Layer 14 of a small transformer language model trained on English Wikipedia (23 layers, counted from 0, width 96). Numbers have three digits each and are written without spaces.
A neuron adds its activation times its output weights to the MLP's output. To switch it off is to set its activation to zero at one token and run the rest of the model.

Output weights of the MLP neurons that the questions are about. A number n stands for (n - 500) times 0.0011.
n10: 448484588751568492611496546507590466489317718531426409437312439492435537617580404790679367473615290575500421301405704202609472433629533452561639507443271672269207359782656524632439739443588442709403435665594673465366427600585405420593480622540350592445462464564416427522536670385399293496
n29: 640348448675705539445576764440587334466397415500619191225513524625645580395252381614544391483368385355749507710462553310455519486531519609403544614493401606456480507383422312497420479412315315669368421530368681591538480532563549493528362531561537565330399452433524531536542524556350537447
n35: 672576414551601581638464467568484670693365674459413699365311582346409616279610698574404392496317513481492344554525381365028435491386695425302516379467656258761453576558353604534391492719731492422471537385500478450648504661473425611613840319770331376509339512705401414297679587631567605351
n49: 420431459308479371424483669457371370457521449224298774394375578405732549646388262581510530553485493734638613520422503477469595364493587555594608443659397429475374751487496451642380420532518363536367365397629410525500520530687510500269566621500816614482336650434564610584476317555601458338
n72: 603596330524525491520300419527661496487542557311504563317285665438300389415347597412620638626237552635440192616517475619200317434412940366588244372315542466416423500504471607657433487583504659580743576568446642535512391760570731458564352445641599737417488568760348411616632270288676384483
n95: 454472420403592340575633547429346404477306279430455487190385627546463582519599339541523581310545493531654473481537406346372481510387624674396601360647470440586535517304460493549277449543490064500510497525450451541593497541485426503418683493476729369542664465507694512551446325516459408483
n98: 514598466524603610428476582490279406486475736612507761520455514635358517301503666300411299437642575431320442530444507361469445529744443381473348483546553514451493518586640734624526349337549600689393532435262359464653375431318621641511700493496362398566386493462423494641527273442281687584
n160: 571589666503691366438524408414452517486674306562513507295589597497504700577457365447734630676410458480539668510576554533462506572634681288523398566220465486541577525372697401491662468637389380488482409417664800543664790506458373413635385629554575472428435654616587436480615570557674466640
n177: 409336457503622629545507542576564531393448350462567849427432604589350703626599544516564263645489591507443550520528567461402311518356366296386568566534514590339132666503641365650467465343542623411612472507578354429631483597561653448595393410759662576622537542463486573543589319490500541572
n206: 264482412444396550570365752588550604824514525497589537348641510638693530474393625642500465639652559583584525584592467468567579284524419378523560613480456565778304556261649442373417448365435479412724479389463486276342395478519428541552412541347617586493550571497640637675620497480528426567
n213: 610401235450436518631556493478648443452442504661526520609564740662431574530376608597587519558425462416535609652698414400638601493585364649442570429793531415486441304325633320447580602237455566332562569493570370202497611570522523346462514685400490442383402564332610525640474659503409376606
n270: 603287559528489364364373393547443582264369459453662316521525467769595372423375576528443428583564518462415362479800243537401386436446410468610440610496471329543409374679587466424669515604540700512511431488258489638537531598366402555670613522769738675466668729550402540424683273623496518564
n298: 454407469521170470327367522570504697377659500496472435556404718532620617399641337205691592619323500694530359640623433755361349316561438521459543531561482536611431422445302752733684359518544474532456584473368427611607448541540726576415590464447387427357393606567402500576634423426367582507
n302: 400338555640399443483421368528467479506355290597661575357414558428424607465480522546556466286531586614432612463494553412444500578290552383552195440410669491446561562388527506593673488410433444358506470520250602413522442551553549694466769464320464543484586537553588428368474595412608533453
n323: 559660518491410681521393478672429350509484274377509660195457462534427382479500277422410500431418770354422533347547558550327603431534380430500388584573497563500482442494667664443527652388538452663542436510548600393661539559558585713455539459441475621628615428444655361557344478534610463395
n370: 525700528366518511445560530662557637460672583471564453532489581384463256314392608337489473489352470431257184448577596610344741379493556457500565458394310471402496556611416496497663305533621541594489334540579411613429532490768556471496204364634615695439475614428361483744667433617605334800

Each question names a token from some text and the token that comes next. It shows the activations a of the neurons there, in the order above. A number n stands for (n - 500) times 0.077.

Then comes g, the gradient of the next token's log-probability with respect to the MLP's output, scaled to length 1. A neuron's effect is roughly proportional to its activation times (output weights . g). A number n stands for (n - 500) times 0.0009.

"ake", then " football"
a: 502500500528500500500682500500500500500518500500
g: 537680635601471457511176409441257420565511643451458534305515545248568595415363377394548619499518559371426629513527431546497549543547394576547513463646569618367609565667528386470676475527288394407545490321485452578447454637466780843625622560603583359398609339525381354446598507482307580559
Switching off which neuron hurts the next token most? n160

"all", then " play"
a: 500500501500500500500500500609500503500516501500
g: 367381629410312359547443629514526398447501396212334507458452629429661519582308516539458443501414500196248434484440516503455607445554550600497628429515389682518372547442614432281336415538740547451455376698561613659461436641476452671556576626294668506356515512559531276413549612388685427579
Switching off which neuron hurts the next token most? n206

" was", then " on"
a: 500500500500500500501559500503500500500500519588
g: 736534657418401472375573619386475569445581648639496592673394432288668655675687371435627633376528337537593548401389459593456336371425293625363424563617572375581653691669443597455677421639622602566494658409473427531457620583380262517303413495477490497525466518583494544515600393622346398300
Which neuron, switched off, raises the next token's probability most? n370

",", then " before"
a: 500500500500500500500506500500500500500500514647
g: 430436507423334483561481701702393468605380613372474434665348395562692332644654596358664734634462615407542538409524556286538492346463305513538504535319590402739661525511501558526655678403633440504564596782474393592614618552599549444547491311500414522373456595449466469542801390554556430547
Switching off which neuron hurts the next token most? n370

"art", then "ial"
a: 527500500500500500500500500500500500500535500500
g: 731552621324445522414467504374538499474471530474643369499468594410485582621575456619618352363475397526448481491367255374415342668274441807399306294540643577559384742552524469580539547404524525420660490405507490409439573427689467475464412423321775475474348490541260627546237571438434486554
Switching off which neuron hurts the next token most? n302

"O", then " |"
a: 500500500500500500500500500500500618500500532500
g: 555409514344529479445498647673358664466508486445365460402518650506393715377731567469562609596386574393605357975653540542626442449355491720413548521662575465584288507502660568508644490601572511296508310571565397734489710488564480519370581513441498557487448395477358523670499440422467411518
Switching off which neuron hurts the next token most? n270

" an", then " "
a: 501500509500524500500500543519500500500500505500
g: 471501434591577517438642459334598363583511380335435635543771404409477413702475513529537306622482552447325370473366541558307441569481401578770527363545667579330442538615498363432295319374461478571531559395424360433476618455574608490555801587617343554556374413557653634576708733360455514607
Switching off which neuron hurts the next token most? n177

"raft", then " by"
a: 500500500500500500500500500500500500509678500500
g: 473285448533557590298506592553418468562417503679633506641472330592513475522629806611663693566381524491706542320600539566494419562362519633631320666535307426434496551486622573615616399484446309407496296604333540403528519610573344583580319542678630573434679254583615503382635527578405514613
Switching off which neuron hurts the next token most? n302

"if", then "i"
a: 500500500500500500500501500500518500500500500500
g: 606488420570515407541691332482524413450548458269539391246585681500497552584598213830739371356463570397610439415474374372472380566496638556471620374622531649421636550232465292606599559554643455589628415413572353450439629480531511437611381416463585579516471519520551382669518311365394422424
Switching off which neuron hurts the next token most? n213

"|", then " No"
a: 672500500500500500500500500500500500500535500500
g: 572358366469428614442420501626334430249543596614465663335344457345487539717508456493616513502565474635442515435559394708624442743399625402559343597532400774607498480460658609480541622434393521400585558603560521350310596409573139553454420627198582591537496582495525406547453558355452610582
Switching off which neuron hurts the next token most? n10

" ", then "6"
a: 500501551500500500500500500500500500500500500500
g: 460427496570602544475419551411577396679522430381507590379806414450424516366238586577591666582509453587618569568641466300772431363464467446756492536413545420427546441438626459702436533489573724430568685538294565352509686579625285487559310620453484629553494462306583450374467664512450522283
Which neuron, switched off, raises the next token's probability most? n35

"ad", then "c"
a: 628500500500500500500500500504500516500500500500
g: 580597438391556623432460400344374662477686567549499552506411489439659473461513498547568474486604455584611578429447490548689615661358663727513434424721714528569490349393479758682394523428451513286373710418541519632527662714398559377267432334656555431659404554617430613467478575432497480199
Which neuron, switched off, raises the next token's probability most? n10

" season", then ","
a: 500500500500500500500500500546500500500500501659
g: 652433696446535767604610493664484519610489572420489364497581670306545521447383413424298567569617337564648639646528485470634454587596542539334411533675647428611505345537546417224435174574585705476502454343500639442286462470296599655403386589454564422491491553557499423387395557337371597427
Which neuron, switched off, raises the next token's probability most? n370

"pt", then "ions"
a: 500500512500500500500500500525500501500500500500
g: 740435419710518335463397438362440508499569606538372398389424573442566611367485494577544593352377503554322495436559668276419522511352628525518692553635625452491626307575323540634598460467337487646431747744324347490379542396375392648566260455446464464494536417415579420274462358524322354434
Which neuron, switched off, raises the next token's probability most? n206

" Dep", then "ort"
a: 500500508500500500517500500501500500500500519500
g: 553545781545480374365440614675820598329617352617538336335240511482535408521414398562412477329293587594687394408636577579484548653544516356433569411421527476460409560494347547522482416469396418677581761585546432291405355593505308481488585531248490475579468644421382492369470575509519459384
Switching off which neuron hurts the next token most? n323

"ind", then " Mar"
a: 500502500600500500500538500504500500500500500529
g: 375600591436498461289419374554689559522396617359582710724520662549770570607437597540559590490628474304505478509356336467431524573564395423378404506744599575625541637528588352454229525574650490446301301573729585501527447534460428448551427284502496548610462520339451508678618277519534666562
Switching off which neuron hurts the next token most? n49

"ers", then ".\n\n"
a: 500500500500500500500500500500500500662500500504
g: 443440288374660653393568604519379334406464589564375477602416697804616419419576468560395467498423509347493437499327530516538475429383492483468681506424594440284473658347281605629459597506554615416440534695488268280714317531507374524409444369346460597519473583492729520677665496326576582451
Switching off which neuron hurts the next token most? n298

"J", then "or"
a: 500500500500969500500500500500530500500500500500
g: 497559490361685509607867574525564444560448545384529438399512452739334468516335380386574587460399246440422409584507633324482555419553260394420597408316605506352333504439471433519499617510581581652505542630565180393511455758532620413700619521468590505366432452450552658531282486605584480517
Switching off which neuron hurts the next token most? n72

"un", then "son"
a: 500500500500500500500500561500500500500506569500
g: 343559531423526431634325467659538689296542372697329528272619478567228633538600376497464515550501525309472487584319519368329480330553739525597612470496693545520382411369528398580334463423756602554572504709619722454402479413378588456561516354588605470433424524480603430279432539417369486433
Switching off which neuron hurts the next token most? n177

"aking", then " a"
a: 500500500501500500500616500500505500500520500500
g: 594536595483474408533471598432505500614312345652346554341599393444714584337664659459563488614537443416530468253615645433463543668626494396373588466634449467412346407634496279640625515552433394479350510487568420478579649512371472565429472422463771623484307622729374374447609407721395494787
Switching off which neuron hurts the next token most? n160

"ave", then " leg"
a: 564500500500500500500538500500517500500518500500
g: 396691755566608517552532522511184661631525395502776377535426687350481519533419456501594428494508505414621436554697469376576637546311423411342594742552450446395542657531594662352620524544560486328658632439432650582390430455412510485631573705711596569483585270597363424458398510540590610461
Switching off which neuron hurts the next token most? n160

" the", then " N"
a: 500500734500500500500500500500500500500500500500
g: 372455526411675536573392333542758423357444617522464451400422577587673617623288611477252386551347492439620394479373430353550423588634587490436333760872292583646459594505603477620526606605375458567419690449555442452452400393555455612513434384625439470504319338578417432563427355464367504566
Switching off which neuron hurts the next token most? n35